Layer 18 of a small transformer language model trained on English Wikipedia (24 layers, counted from 0, width 64).
In attention head 3, each number of a token's query is one row of weights dot the token's vector x. The head spreads its attention over the tokens so far by the softmax of query dot key.

Query weights of the head. A number n stands for (n - 128) times 0.0027.
q0: 157, 124, 129, 125, 116, 169, 92, 160, 106, 93, 136, 160, 129, 83, 126, 81, 60, 150, 131, 161, 146, 87, 156, 107, 84, 165, 177, 136, 97, 113, 150, 111, 182, 104, 147, 188, 104, 67, 108, 158, 49, 107, 92, 154, 100, 145, 135, 88, 153, 195, 95, 117, 35, 97, 111, 139, 120, 116, 102, 109, 94, 58, 107, 158
q1: 132, 147, 140, 153, 148, 150, 131, 148, 152, 95, 153, 147, 167, 107, 129, 143, 117, 128, 110, 148, 99, 114, 137, 92, 111, 108, 85, 127, 91, 112, 102, 169, 109, 122, 112, 128, 133, 135, 124, 160, 121, 171, 126, 63, 178, 144, 161, 169, 153, 151, 138, 101, 138, 99, 74, 112, 129, 95, 131, 94, 95, 114, 93, 115
q2: 125, 108, 128, 140, 98, 199, 117, 133, 151, 76, 138, 165, 141, 72, 148, 161, 68, 95, 123, 149, 135, 122, 174, 98, 108, 162, 164, 114, 102, 86, 122, 123, 118, 119, 134, 187, 138, 97, 98, 152, 79, 124, 77, 119, 81, 108, 181, 130, 150, 175, 115, 141, 46, 115, 113, 126, 127, 91, 149, 114, 121, 88, 93, 135
q3: 116, 160, 128, 140, 144, 176, 120, 123, 144, 107, 120, 157, 156, 129, 114, 107, 175, 101, 106, 115, 92, 94, 127, 110, 111, 84, 105, 127, 106, 74, 124, 125, 133, 135, 124, 112, 154, 169, 152, 129, 92, 152, 118, 99, 99, 99, 107, 138, 177, 145, 79, 193, 117, 147, 99, 128, 91, 143, 134, 109, 115, 144, 119, 144
q4: 124, 157, 119, 124, 153, 112, 100, 209, 107, 142, 150, 132, 118, 124, 107, 7, 132, 155, 120, 165, 121, 129, 140, 110, 105, 146, 188, 77, 140, 136, 133, 130, 194, 150, 104, 116, 95, 74, 106, 191, 117, 88, 107, 144, 139, 142, 150, 130, 111, 124, 142, 93, 97, 84, 107, 170, 128, 141, 131, 86, 93, 89, 117, 129
q5: 145, 129, 172, 146, 59, 160, 158, 134, 126, 130, 112, 139, 159, 90, 178, 132, 113, 112, 81, 123, 114, 169, 170, 107, 98, 137, 163, 137, 158, 126, 116, 144, 130, 143, 118, 90, 116, 144, 106, 93, 100, 164, 113, 99, 136, 152, 143, 153, 181, 118, 168, 99, 109, 131, 150, 147, 155, 138, 149, 116, 156, 124, 123, 104
q6: 117, 99, 105, 160, 168, 221, 122, 114, 155, 129, 138, 112, 154, 111, 117, 111, 116, 129, 123, 173, 136, 137, 114, 91, 84, 114, 131, 146, 96, 98, 121, 184, 95, 142, 113, 139, 165, 143, 156, 107, 100, 193, 103, 135, 151, 124, 111, 156, 124, 123, 138, 166, 130, 141, 85, 141, 125, 140, 140, 117, 144, 138, 129, 120
q7: 85, 79, 109, 162, 155, 85, 142, 79, 116, 182, 116, 135, 93, 194, 115, 142, 142, 128, 127, 111, 115, 140, 82, 156, 126, 78, 54, 150, 80, 163, 140, 118, 147, 133, 148, 152, 129, 156, 135, 108, 148, 119, 162, 135, 150, 108, 73, 101, 146, 109, 150, 139, 180, 157, 124, 112, 123, 126, 112, 157, 153, 155, 135, 152
q8: 118, 169, 171, 123, 155, 171, 126, 98, 130, 150, 150, 187, 141, 113, 166, 137, 108, 112, 108, 159, 124, 145, 163, 140, 125, 112, 161, 118, 96, 111, 135, 124, 151, 123, 175, 164, 168, 59, 145, 142, 147, 160, 122, 74, 191, 124, 118, 128, 122, 162, 133, 102, 66, 120, 126, 136, 122, 93, 121, 117, 109, 116, 116, 115
q9: 101, 124, 111, 151, 79, 142, 157, 124, 154, 156, 89, 67, 116, 176, 110, 126, 120, 128, 129, 130, 121, 124, 90, 176, 76, 101, 124, 187, 113, 144, 136, 121, 108, 122, 127, 112, 131, 168, 124, 80, 119, 146, 143, 203, 121, 154, 53, 116, 168, 99, 153, 128, 171, 133, 130, 126, 94, 136, 126, 136, 140, 109, 152, 175
q10: 134, 96, 79, 159, 120, 188, 150, 52, 140, 199, 150, 124, 128, 162, 150, 196, 132, 138, 151, 128, 133, 133, 153, 120, 124, 136, 109, 159, 110, 110, 130, 145, 117, 177, 147, 92, 117, 152, 167, 124, 151, 129, 167, 174, 138, 159, 105, 81, 143, 107, 148, 166, 193, 163, 147, 135, 161, 71, 161, 157, 186, 162, 107, 157
q11: 97, 100, 94, 171, 148, 132, 143, 157, 134, 103, 53, 120, 150, 106, 103, 163, 138, 157, 163, 160, 125, 107, 70, 138, 137, 136, 86, 145, 121, 140, 126, 123, 107, 105, 79, 172, 184, 181, 187, 124, 139, 133, 71, 135, 127, 102, 89, 145, 132, 132, 113, 156, 131, 187, 145, 151, 94, 119, 103, 131, 105, 70, 141, 118
q12: 146, 112, 104, 123, 102, 146, 103, 132, 107, 98, 153, 114, 115, 88, 109, 92, 162, 153, 132, 116, 73, 157, 184, 134, 174, 156, 179, 100, 130, 102, 86, 110, 121, 129, 110, 115, 104, 78, 149, 156, 157, 155, 111, 103, 110, 118, 163, 160, 126, 165, 142, 75, 67, 102, 92, 154, 135, 154, 146, 121, 159, 124, 93, 83
q13: 123, 79, 99, 76, 133, 177, 140, 72, 132, 147, 167, 113, 117, 85, 118, 149, 130, 93, 99, 145, 78, 132, 165, 129, 77, 132, 169, 124, 103, 124, 105, 189, 136, 146, 93, 122, 128, 123, 174, 143, 113, 165, 124, 137, 141, 151, 109, 151, 132, 137, 138, 122, 120, 140, 92, 154, 118, 130, 156, 130, 149, 124, 107, 101
q14: 106, 110, 150, 169, 176, 148, 98, 142, 98, 192, 175, 143, 123, 146, 171, 169, 189, 121, 185, 125, 140, 127, 127, 97, 160, 114, 166, 136, 77, 128, 127, 153, 91, 63, 118, 149, 171, 163, 105, 157, 130, 180, 128, 87, 194, 141, 158, 102, 98, 125, 135, 168, 147, 124, 159, 114, 149, 131, 124, 167, 98, 175, 171, 119
q15: 201, 157, 67, 122, 95, 104, 125, 197, 143, 104, 131, 88, 119, 105, 147, 105, 137, 139, 181, 178, 107, 134, 118, 122, 69, 147, 169, 130, 128, 103, 144, 143, 73, 132, 109, 94, 77, 113, 181, 195, 141, 115, 54, 124, 127, 92, 175, 138, 123, 145, 143, 119, 139, 123, 164, 148, 38, 102, 135, 128, 84, 72, 120, 122
q16: 86, 143, 106, 152, 107, 124, 187, 155, 106, 140, 142, 96, 85, 163, 127, 97, 158, 157, 185, 138, 168, 160, 117, 76, 117, 102, 146, 192, 135, 151, 121, 136, 169, 71, 122, 115, 153, 151, 145, 122, 145, 101, 127, 89, 110, 150, 112, 133, 150, 123, 163, 142, 150, 151, 161, 170, 115, 162, 104, 155, 131, 167, 113, 146
q17: 143, 170, 145, 88, 136, 128, 61, 130, 60, 101, 152, 140, 137, 58, 99, 135, 118, 131, 129, 157, 138, 149, 212, 158, 131, 169, 157, 125, 138, 63, 85, 96, 106, 137, 130, 82, 125, 100, 107, 97, 98, 110, 110, 103, 75, 126, 224, 176, 114, 126, 98, 112, 67, 110, 154, 167, 154, 141, 165, 70, 154, 132, 54, 114
q18: 143, 148, 164, 110, 118, 55, 163, 167, 103, 93, 120, 110, 72, 97, 81, 136, 145, 66, 159, 162, 93, 85, 105, 98, 100, 152, 137, 198, 83, 100, 141, 149, 111, 132, 120, 115, 148, 143, 137, 130, 123, 152, 90, 82, 69, 117, 90, 108, 141, 153, 139, 92, 128, 130, 107, 106, 95, 130, 125, 102, 148, 100, 119, 94
q19: 166, 80, 65, 78, 151, 110, 89, 99, 118, 143, 119, 171, 131, 142, 151, 140, 100, 84, 108, 109, 139, 137, 124, 129, 110, 122, 118, 91, 185, 94, 64, 112, 140, 148, 64, 133, 104, 168, 55, 123, 134, 127, 75, 113, 163, 155, 162, 140, 82, 157, 105, 154, 141, 130, 152, 141, 104, 142, 109, 111, 174, 114, 83, 163
q20: 144, 132, 77, 101, 107, 155, 132, 147, 91, 179, 136, 49, 124, 131, 95, 120, 102, 200, 106, 124, 113, 114, 126, 122, 143, 82, 88, 117, 96, 109, 174, 144, 95, 182, 115, 135, 72, 127, 147, 121, 97, 125, 150, 190, 109, 145, 135, 106, 101, 150, 93, 179, 120, 163, 159, 105, 81, 119, 102, 180, 108, 127, 148, 127
q21: 139, 106, 145, 62, 100, 93, 67, 100, 151, 195, 181, 193, 137, 106, 84, 159, 93, 143, 119, 141, 164, 161, 138, 107, 108, 156, 146, 67, 140, 127, 79, 119, 126, 158, 50, 135, 122, 156, 141, 141, 128, 157, 108, 99, 165, 81, 143, 76, 79, 50, 119, 142, 114, 124, 150, 70, 108, 194, 101, 162, 152, 126, 146, 116
q22: 115, 76, 113, 133, 149, 126, 140, 109, 110, 147, 59, 103, 131, 116, 90, 120, 112, 123, 120, 84, 84, 61, 95, 49, 191, 134, 155, 180, 86, 153, 164, 99, 169, 103, 184, 91, 131, 118, 147, 129, 155, 144, 135, 132, 160, 163, 116, 130, 138, 119, 123, 149, 144, 84, 78, 82, 139, 199, 114, 162, 191, 163, 106, 116
q23: 148, 111, 124, 103, 97, 110, 75, 144, 129, 110, 117, 179, 128, 131, 141, 79, 149, 104, 120, 115, 162, 156, 129, 106, 96, 113, 176, 99, 107, 150, 130, 129, 138, 178, 77, 119, 111, 179, 141, 136, 91, 125, 101, 160, 185, 173, 135, 156, 61, 88, 139, 213, 93, 138, 156, 85, 100, 75, 124, 79, 118, 111, 150, 204
q24: 71, 107, 113, 162, 85, 118, 66, 73, 174, 191, 143, 96, 142, 90, 89, 134, 113, 114, 143, 118, 103, 154, 128, 124, 152, 72, 138, 86, 141, 165, 99, 121, 116, 140, 138, 146, 100, 107, 106, 123, 153, 143, 83, 146, 143, 126, 121, 170, 146, 116, 112, 101, 163, 129, 141, 144, 154, 137, 117, 110, 162, 111, 125, 165
q25: 116, 127, 168, 113, 170, 142, 131, 104, 127, 200, 106, 184, 159, 162, 155, 94, 153, 133, 94, 189, 146, 141, 156, 145, 119, 100, 138, 126, 119, 156, 160, 142, 136, 133, 121, 120, 171, 148, 140, 159, 148, 135, 120, 139, 151, 145, 198, 72, 142, 94, 135, 152, 138, 92, 106, 174, 150, 138, 122, 100, 118, 96, 200, 162
q26: 118, 113, 136, 101, 115, 117, 138, 120, 104, 126, 122, 146, 143, 88, 146, 110, 112, 100, 141, 147, 108, 133, 147, 142, 93, 113, 111, 97, 118, 94, 153, 192, 160, 136, 127, 119, 100, 134, 88, 144, 148, 69, 130, 90, 84, 107, 159, 158, 154, 89, 193, 150, 178, 142, 129, 111, 149, 144, 82, 38, 165, 105, 80, 154
q27: 157, 163, 122, 148, 153, 131, 163, 166, 135, 93, 168, 174, 152, 137, 143, 94, 104, 90, 80, 143, 155, 113, 123, 92, 89, 74, 137, 114, 162, 161, 98, 129, 152, 131, 163, 70, 108, 104, 70, 132, 142, 94, 123, 87, 224, 118, 151, 140, 99, 132, 122, 118, 165, 153, 178, 128, 54, 131, 105, 125, 142, 147, 108, 164
q28: 162, 66, 160, 33, 110, 138, 118, 74, 200, 152, 132, 162, 105, 105, 139, 142, 134, 130, 119, 97, 150, 159, 102, 128, 114, 120, 147, 158, 119, 164, 67, 143, 147, 95, 147, 85, 154, 130, 162, 75, 130, 138, 211, 42, 102, 130, 88, 132, 101, 147, 122, 124, 95, 85, 71, 115, 127, 188, 146, 147, 162, 99, 131, 103
q29: 122, 113, 137, 107, 161, 133, 128, 137, 99, 208, 131, 78, 102, 87, 167, 87, 101, 146, 107, 169, 173, 74, 95, 165, 53, 131, 214, 99, 170, 152, 130, 161, 108, 77, 138, 200, 136, 143, 101, 99, 104, 106, 103, 135, 110, 88, 157, 98, 138, 98, 168, 138, 105, 161, 156, 137, 119, 104, 184, 157, 132, 114, 159, 162
q30: 115, 147, 162, 160, 92, 119, 161, 89, 131, 140, 161, 54, 114, 79, 97, 166, 115, 155, 152, 132, 61, 118, 180, 103, 178, 120, 112, 121, 182, 104, 106, 121, 100, 105, 67, 110, 110, 188, 132, 186, 111, 165, 178, 89, 112, 194, 135, 130, 109, 135, 98, 78, 126, 153, 104, 178, 129, 106, 168, 119, 122, 99, 146, 79
q31: 127, 104, 124, 158, 151, 160, 76, 103, 164, 70, 116, 126, 93, 195, 82, 153, 126, 148, 109, 124, 107, 131, 143, 101, 187, 129, 123, 205, 178, 163, 134, 107, 106, 150, 116, 96, 174, 52, 211, 160, 138, 182, 148, 143, 221, 130, 127, 159, 74, 158, 89, 151, 131, 121, 80, 138, 97, 145, 98, 164, 83, 99, 159, 113

Each question shows a short text with each token's key, already scaled and adjusted for position as the last token sees it. A number n stands for (n - 128) times 0.0067.

Then comes the last token's vector x. A number n stands for (n - 128) times 0.045.

0 "17": 155, 155, 145, 185, 74, 130, 157, 174, 132, 152, 195, 174, 68, 151, 107, 125, 49, 80, 104, 138, 77, 116, 56, 143, 102, 127, 170, 160, 101, 137, 93, 124
1 "2": 117, 142, 130, 186, 71, 107, 157, 168, 123, 133, 164, 183, 81, 143, 124, 144, 65, 77, 116, 128, 71, 84, 50, 147, 92, 132, 159, 130, 119, 149, 96, 116
2 "7": 85, 156, 86, 173, 96, 100, 122, 174, 99, 159, 182, 181, 77, 140, 98, 135, 61, 73, 113, 155, 74, 118, 64, 153, 97, 135, 181, 159, 101, 148, 90, 89
3 ")\n": 101, 135, 89, 140, 69, 130, 104, 169, 97, 180, 170, 130, 57, 154, 66, 117, 80, 31, 117, 122, 104, 96, 85, 105, 129, 123, 146, 183, 146, 152, 135, 105
4 "-": 106, 78, 74, 107, 99, 92, 103, 206, 69, 211, 195, 141, 37, 138, 96, 126, 84, 24, 101, 137, 110, 72, 112, 126, 127, 123, 144, 132, 130, 138, 132, 100
x: 110, 122, 113, 96, 115, 51, 95, 90, 172, 115, 90, 171, 83, 140, 122, 119, 97, 107, 98, 82, 122, 126, 63, 124, 152, 107, 121, 140, 107, 98, 134, 103, 147, 97, 122, 86, 98, 137, 152, 177, 144, 150, 141, 180, 107, 147, 115, 126, 181, 115, 116, 134, 148, 151, 153, 125, 129, 98, 105, 95, 71, 124, 159, 101
Which token does the last token look at most, and with what share of its attention? 4 "-", with about 80%

0 " C": 136, 145, 132, 150, 137, 174, 158, 151, 120, 156, 165, 121, 93, 151, 95, 102, 133, 53, 122, 150, 109, 122, 130, 72, 167, 104, 150, 133, 98, 114, 153, 83
1 "al": 150, 133, 152, 144, 115, 163, 168, 131, 135, 171, 156, 124, 87, 164, 113, 79, 165, 83, 126, 137, 99, 86, 135, 82, 144, 96, 152, 113, 136, 97, 121, 114
2 "th": 109, 140, 99, 113, 123, 157, 183, 171, 143, 142, 162, 131, 95, 166, 121, 74, 136, 85, 147, 172, 102, 135, 160, 90, 155, 100, 151, 107, 134, 95, 120, 125
3 "or": 119, 113, 131, 121, 65, 180, 147, 149, 126, 168, 159, 141, 96, 171, 114, 95, 126, 102, 122, 166, 111, 165, 125, 147, 162, 139, 168, 146, 149, 135, 131, 109
4 "p": 144, 117, 124, 108, 75, 144, 152, 157, 122, 166, 137, 136, 131, 147, 104, 127, 136, 86, 127, 159, 84, 122, 102, 146, 131, 125, 183, 135, 149, 111, 105, 103
x: 134, 135, 109, 107, 82, 147, 142, 169, 198, 135, 190, 151, 143, 83, 68, 127, 88, 173, 134, 138, 60, 174, 117, 136, 169, 71, 126, 152, 110, 124, 178, 138, 154, 121, 149, 121, 126, 170, 138, 128, 150, 147, 139, 149, 75, 147, 110, 94, 165, 131, 130, 109, 145, 145, 136, 88, 143, 101, 137, 141, 167, 110, 165, 104
To which token does the last token give the most attention? 0 " C"

0 " L": 144, 135, 129, 150, 136, 140, 162, 132, 100, 174, 174, 112, 98, 172, 78, 91, 120, 44, 103, 159, 122, 98, 139, 95, 159, 122, 172, 111, 112, 129, 155, 108
1 "ab": 127, 137, 122, 124, 87, 168, 184, 160, 116, 171, 175, 115, 66, 153, 111, 80, 152, 76, 127, 175, 104, 142, 152, 138, 127, 119, 157, 121, 154, 86, 108, 169
2 "our": 101, 146, 105, 145, 98, 161, 167, 156, 147, 144, 189, 138, 74, 153, 137, 59, 77, 70, 91, 169, 76, 136, 89, 114, 122, 173, 148, 106, 140, 117, 120, 132
3 " |": 96, 130, 79, 149, 80, 125, 158, 196, 113, 171, 194, 162, 75, 174, 114, 125, 76, 40, 101, 132, 118, 91, 76, 112, 123, 131, 150, 129, 99, 143, 121, 117
4 " D": 151, 124, 110, 88, 135, 118, 142, 148, 92, 149, 146, 161, 99, 174, 86, 122, 102, 51, 128, 120, 106, 94, 102, 101, 131, 102, 156, 128, 121, 141, 174, 111
x: 133, 114, 123, 128, 137, 101, 167, 130, 144, 150, 89, 55, 89, 153, 102, 139, 103, 88, 115, 78, 157, 159, 83, 126, 151, 119, 110, 152, 144, 140, 193, 101, 132, 125, 160, 124, 114, 130, 100, 84, 133, 150, 161, 178, 168, 139, 54, 86, 129, 127, 148, 109, 125, 173, 128, 170, 114, 130, 117, 120, 132, 134, 167, 101
To which token does the last token give the most attention? 3 " |"

0 " ": 142, 103, 160, 137, 112, 138, 155, 144, 102, 162, 164, 160, 82, 156, 92, 140, 118, 45, 130, 120, 101, 107, 102, 83, 136, 128, 156, 145, 105, 144, 139, 99
1 "5": 138, 191, 103, 184, 89, 93, 161, 168, 118, 138, 164, 169, 67, 171, 126, 119, 71, 81, 130, 140, 91, 97, 114, 109, 116, 96, 150, 127, 119, 127, 123, 108
2 "6": 89, 140, 88, 154, 118, 89, 156, 150, 112, 136, 180, 186, 73, 149, 114, 117, 70, 95, 129, 162, 95, 101, 103, 118, 93, 120, 173, 127, 106, 142, 118, 96
3 "4": 105, 109, 97, 136, 112, 100, 154, 159, 133, 137, 162, 172, 55, 145, 115, 99, 73, 88, 130, 168, 90, 103, 75, 137, 83, 137, 155, 122, 110, 159, 122, 118
4 " |": 121, 105, 88, 115, 95, 103, 121, 213, 109, 186, 198, 145, 51, 133, 91, 116, 90, 50, 111, 157, 109, 90, 89, 111, 102, 136, 155, 143, 103, 146, 101, 123
x: 91, 132, 96, 105, 117, 74, 96, 111, 175, 126, 95, 170, 119, 128, 113, 129, 63, 101, 105, 115, 137, 142, 125, 145, 116, 106, 142, 169, 157, 101, 151, 110, 100, 102, 135, 112, 62, 152, 108, 182, 186, 150, 150, 152, 118, 124, 107, 104, 128, 146, 128, 140, 170, 167, 146, 98, 134, 131, 104, 155, 126, 91, 151, 94
Which token does the last token look at most, and with what share of its attention? 4 " |", with about 70%

0 "od": 136, 119, 126, 132, 122, 148, 161, 142, 132, 167, 135, 147, 91, 141, 106, 109, 117, 103, 129, 164, 96, 121, 114, 128, 116, 115, 170, 130, 122, 116, 105, 111
1 " |": 153, 161, 124, 171, 92, 153, 173, 177, 108, 180, 179, 147, 74, 172, 109, 130, 82, 29, 113, 126, 117, 93, 97, 97, 138, 130, 149, 137, 108, 144, 128, 121
2 " ": 140, 129, 119, 127, 119, 85, 140, 133, 105, 138, 138, 187, 118, 147, 101, 148, 101, 59, 136, 125, 100, 94, 101, 95, 124, 123, 151, 121, 118, 143, 151, 115
3 "6": 77, 112, 63, 127, 129, 72, 150, 174, 100, 147, 157, 192, 60, 166, 103, 120, 70, 74, 138, 140, 92, 75, 102, 119, 97, 92, 159, 115, 115, 137, 118, 107
4 "0": 140, 98, 84, 103, 142, 86, 142, 168, 116, 131, 181, 184, 62, 141, 128, 109, 74, 91, 123, 174, 83, 105, 93, 123, 86, 130, 155, 130, 116, 139, 130, 120
x: 147, 149, 107, 89, 117, 88, 181, 79, 131, 131, 178, 132, 142, 115, 79, 131, 111, 132, 59, 120, 78, 134, 89, 137, 75, 114, 149, 109, 146, 123, 148, 115, 88, 123, 141, 113, 90, 114, 72, 151, 96, 194, 164, 148, 101, 164, 122, 124, 135, 118, 133, 110, 139, 135, 103, 121, 132, 118, 99, 180, 167, 111, 101, 128
Which token does the last token look at most, and with what share of its attention? 1 " |", with about 50%

0 " J": 128, 142, 116, 155, 148, 115, 155, 129, 104, 164, 150, 127, 103, 151, 84, 103, 123, 48, 125, 134, 135, 94, 145, 78, 138, 115, 148, 109, 131, 150, 160, 122
1 "un": 130, 124, 118, 160, 129, 120, 161, 144, 117, 178, 147, 127, 84, 148, 80, 128, 144, 69, 137, 109, 97, 45, 106, 135, 117, 122, 154, 134, 138, 163, 105, 135
2 "e": 114, 113, 71, 144, 117, 160, 158, 178, 129, 150, 153, 152, 110, 146, 107, 124, 144, 90, 115, 144, 82, 117, 92, 144, 143, 147, 144, 131, 135, 147, 123, 143
3 " ": 129, 137, 123, 141, 111, 152, 145, 180, 145, 171, 154, 135, 98, 141, 92, 103, 155, 72, 127, 111, 99, 127, 102, 86, 135, 141, 138, 118, 126, 149, 113, 140
4 "8": 118, 65, 65, 107, 110, 103, 131, 183, 109, 174, 173, 169, 74, 165, 112, 103, 90, 84, 112, 133, 72, 116, 91, 137, 112, 133, 156, 136, 142, 137, 110, 125
x: 113, 150, 113, 121, 158, 148, 145, 139, 175, 133, 151, 160, 127, 85, 60, 181, 110, 127, 59, 122, 123, 128, 133, 141, 118, 125, 116, 138, 112, 106, 171, 139, 109, 162, 119, 143, 100, 143, 79, 129, 117, 189, 129, 186, 96, 152, 95, 79, 150, 97, 135, 148, 145, 167, 97, 138, 117, 77, 88, 134, 136, 140, 145, 74
To which token does the last token give the most attention? 0 " J"

0 "V": 139, 155, 117, 131, 120, 162, 141, 118, 120, 145, 150, 141, 115, 161, 104, 126, 104, 73, 96, 164, 64, 137, 104, 116, 150, 116, 172, 165, 130, 123, 119, 102
1 " S": 113, 117, 97, 135, 122, 140, 147, 145, 116, 141, 156, 111, 82, 141, 107, 109, 126, 51, 127, 162, 116, 116, 138, 86, 153, 123, 171, 130, 117, 128, 159, 94
2 "ec": 131, 143, 93, 145, 94, 150, 171, 163, 105, 155, 162, 137, 114, 173, 93, 130, 108, 103, 135, 125, 99, 94, 89, 125, 142, 95, 195, 125, 117, 112, 121, 86
3 "on": 132, 137, 134, 133, 80, 139, 154, 137, 171, 142, 118, 118, 79, 119, 105, 84, 156, 124, 155, 128, 44, 79, 122, 130, 110, 153, 148, 131, 150, 149, 88, 108
4 "d": 129, 109, 105, 146, 90, 128, 137, 164, 121, 162, 170, 131, 60, 155, 123, 62, 137, 55, 135, 160, 75, 89, 145, 113, 116, 138, 137, 144, 135, 112, 126, 140
x: 124, 108, 111, 135, 158, 95, 123, 173, 130, 115, 178, 148, 149, 157, 93, 77, 99, 92, 99, 100, 105, 148, 99, 100, 175, 95, 141, 151, 173, 124, 147, 97, 93, 104, 111, 131, 146, 117, 98, 130, 171, 215, 139, 153, 64, 161, 80, 119, 138, 172, 152, 108, 124, 131, 107, 117, 95, 113, 109, 144, 109, 154, 159, 125
Which token does the last token look at most, and with what share of its attention? 4 "d", with about 50%

0 " al": 143, 141, 127, 149, 111, 174, 153, 142, 115, 160, 166, 146, 80, 177, 86, 105, 123, 48, 139, 175, 109, 130, 117, 137, 133, 113, 177, 142, 105, 98, 167, 111
1 "l": 117, 147, 102, 135, 112, 129, 159, 177, 148, 160, 158, 125, 93, 175, 100, 72, 133, 78, 135, 112, 93, 103, 157, 111, 129, 133, 125, 131, 123, 121, 103, 161
2 " R": 126, 122, 94, 129, 129, 137, 158, 148, 124, 152, 133, 124, 78, 147, 90, 79, 125, 35, 127, 167, 131, 99, 141, 78, 148, 128, 166, 106, 120, 137, 162, 109
3 "us": 82, 134, 95, 148, 61, 141, 139, 176, 105, 177, 177, 105, 58, 133, 115, 89, 118, 47, 104, 166, 84, 96, 106, 138, 146, 133, 175, 149, 125, 97, 114, 107
4 "'": 98, 109, 97, 113, 128, 135, 138, 160, 125, 148, 148, 124, 105, 140, 115, 90, 90, 58, 89, 124, 87, 78, 105, 112, 149, 135, 128, 102, 129, 158, 85, 107
x: 89, 128, 114, 123, 157, 98, 167, 134, 134, 171, 215, 124, 156, 143, 117, 179, 96, 123, 123, 119, 117, 88, 45, 135, 177, 104, 193, 131, 138, 137, 174, 130, 105, 115, 157, 118, 104, 87, 116, 148, 174, 117, 148, 137, 99, 137, 148, 128, 135, 109, 122, 131, 129, 160, 86, 118, 162, 94, 63, 128, 161, 135, 143, 121
Which two tokens does the last token look at most, in order? 2 " R", 4 "'"

0 " ": 142, 103, 160, 137, 112, 138, 155, 144, 102, 162, 164, 160, 82, 156, 92, 140, 118, 45, 130, 120, 101, 107, 102, 83, 136, 128, 156, 145, 105, 144, 139, 99
1 "1": 141, 169, 110, 194, 74, 133, 164, 162, 120, 135, 191, 177, 64, 159, 134, 112, 53, 71, 93, 149, 80, 78, 85, 104, 118, 132, 159, 106, 146, 123, 141, 121
2 "st": 112, 134, 118, 124, 109, 118, 142, 179, 102, 147, 175, 133, 69, 133, 119, 70, 98, 62, 119, 159, 89, 112, 136, 117, 94, 151, 143, 129, 130, 120, 108, 137
3 " |": 92, 128, 103, 145, 60, 128, 148, 199, 134, 163, 194, 114, 58, 151, 121, 96, 108, 44, 109, 139, 98, 78, 113, 92, 122, 146, 145, 145, 108, 131, 101, 131
4 " ": 133, 138, 134, 139, 124, 91, 140, 138, 121, 130, 134, 145, 120, 143, 112, 120, 125, 67, 129, 121, 87, 84, 125, 77, 124, 132, 135, 125, 125, 129, 135, 135
x: 148, 167, 129, 134, 159, 95, 135, 105, 144, 134, 130, 83, 172, 205, 130, 153, 85, 132, 137, 109, 96, 143, 102, 174, 133, 58, 102, 137, 54, 146, 177, 130, 92, 78, 113, 135, 145, 142, 86, 112, 141, 146, 165, 150, 132, 129, 105, 111, 147, 137, 105, 125, 110, 161, 112, 100, 138, 118, 143, 168, 141, 123, 153, 91
To which token does the last token give the most attention? 3 " |"

0 "X": 143, 134, 132, 151, 127, 148, 135, 117, 100, 155, 156, 149, 118, 136, 87, 139, 76, 67, 84, 151, 83, 125, 92, 130, 142, 129, 176, 143, 126, 154, 106, 99
1 "7": 130, 173, 117, 166, 98, 117, 154, 141, 89, 156, 168, 183, 102, 168, 104, 138, 67, 71, 120, 146, 103, 97, 103, 138, 120, 116, 175, 129, 106, 144, 115, 93
2 "0": 107, 144, 111, 157, 102, 104, 158, 150, 111, 138, 186, 167, 98, 169, 127, 127, 67, 82, 105, 160, 96, 108, 79, 135, 113, 139, 168, 131, 112, 144, 125, 91
3 ";": 116, 133, 85, 137, 98, 117, 143, 183, 95, 190, 167, 140, 69, 153, 91, 150, 94, 34, 112, 115, 105, 61, 83, 124, 107, 132, 130, 140, 119, 169, 112, 126
4 " B": 136, 123, 119, 87, 114, 110, 135, 156, 100, 158, 142, 143, 93, 145, 101, 119, 113, 28, 133, 130, 123, 92, 139, 102, 135, 103, 119, 104, 117, 152, 162, 120
x: 148, 135, 122, 126, 137, 98, 163, 127, 157, 191, 77, 52, 121, 194, 168, 128, 103, 101, 81, 76, 102, 144, 58, 113, 165, 129, 104, 155, 146, 154, 161, 100, 147, 91, 139, 136, 119, 118, 114, 100, 148, 121, 164, 143, 125, 162, 85, 83, 147, 149, 131, 119, 134, 174, 142, 121, 128, 138, 121, 117, 131, 135, 158, 109
To which token does the last token give the most attention? 3 ";"

0 " C": 136, 145, 132, 150, 137, 174, 158, 151, 120, 156, 165, 121, 93, 151, 95, 102, 133, 53, 122, 150, 109, 122, 130, 72, 167, 104, 150, 133, 98, 114, 153, 83
1 "on": 115, 137, 119, 152, 89, 186, 179, 138, 147, 138, 163, 168, 85, 150, 128, 88, 124, 88, 115, 133, 77, 87, 107, 124, 126, 131, 172, 106, 119, 94, 119, 109
2 "s": 105, 140, 117, 162, 94, 163, 163, 172, 142, 133, 173, 126, 108, 169, 154, 100, 174, 85, 128, 149, 55, 121, 105, 119, 149, 143, 152, 138, 127, 53, 130, 125
3 "er": 131, 123, 111, 97, 86, 178, 153, 162, 152, 145, 134, 150, 122, 173, 128, 108, 130, 111, 117, 108, 81, 139, 75, 137, 133, 104, 161, 151, 125, 144, 118, 113
4 "v": 143, 127, 106, 121, 84, 138, 138, 146, 132, 167, 130, 134, 115, 162, 97, 121, 118, 107, 129, 147, 85, 135, 92, 146, 139, 133, 164, 146, 168, 138, 120, 128
x: 137, 118, 152, 114, 101, 163, 153, 145, 169, 126, 205, 163, 89, 111, 50, 150, 87, 174, 85, 110, 137, 167, 115, 146, 159, 95, 76, 152, 130, 127, 155, 83, 165, 147, 137, 149, 114, 158, 112, 119, 166, 158, 130, 152, 124, 163, 97, 137, 169, 146, 156, 114, 146, 179, 167, 138, 106, 87, 117, 145, 139, 115, 132, 131
Which two tokens does the last token look at most, in order? 0 " C", 2 "s"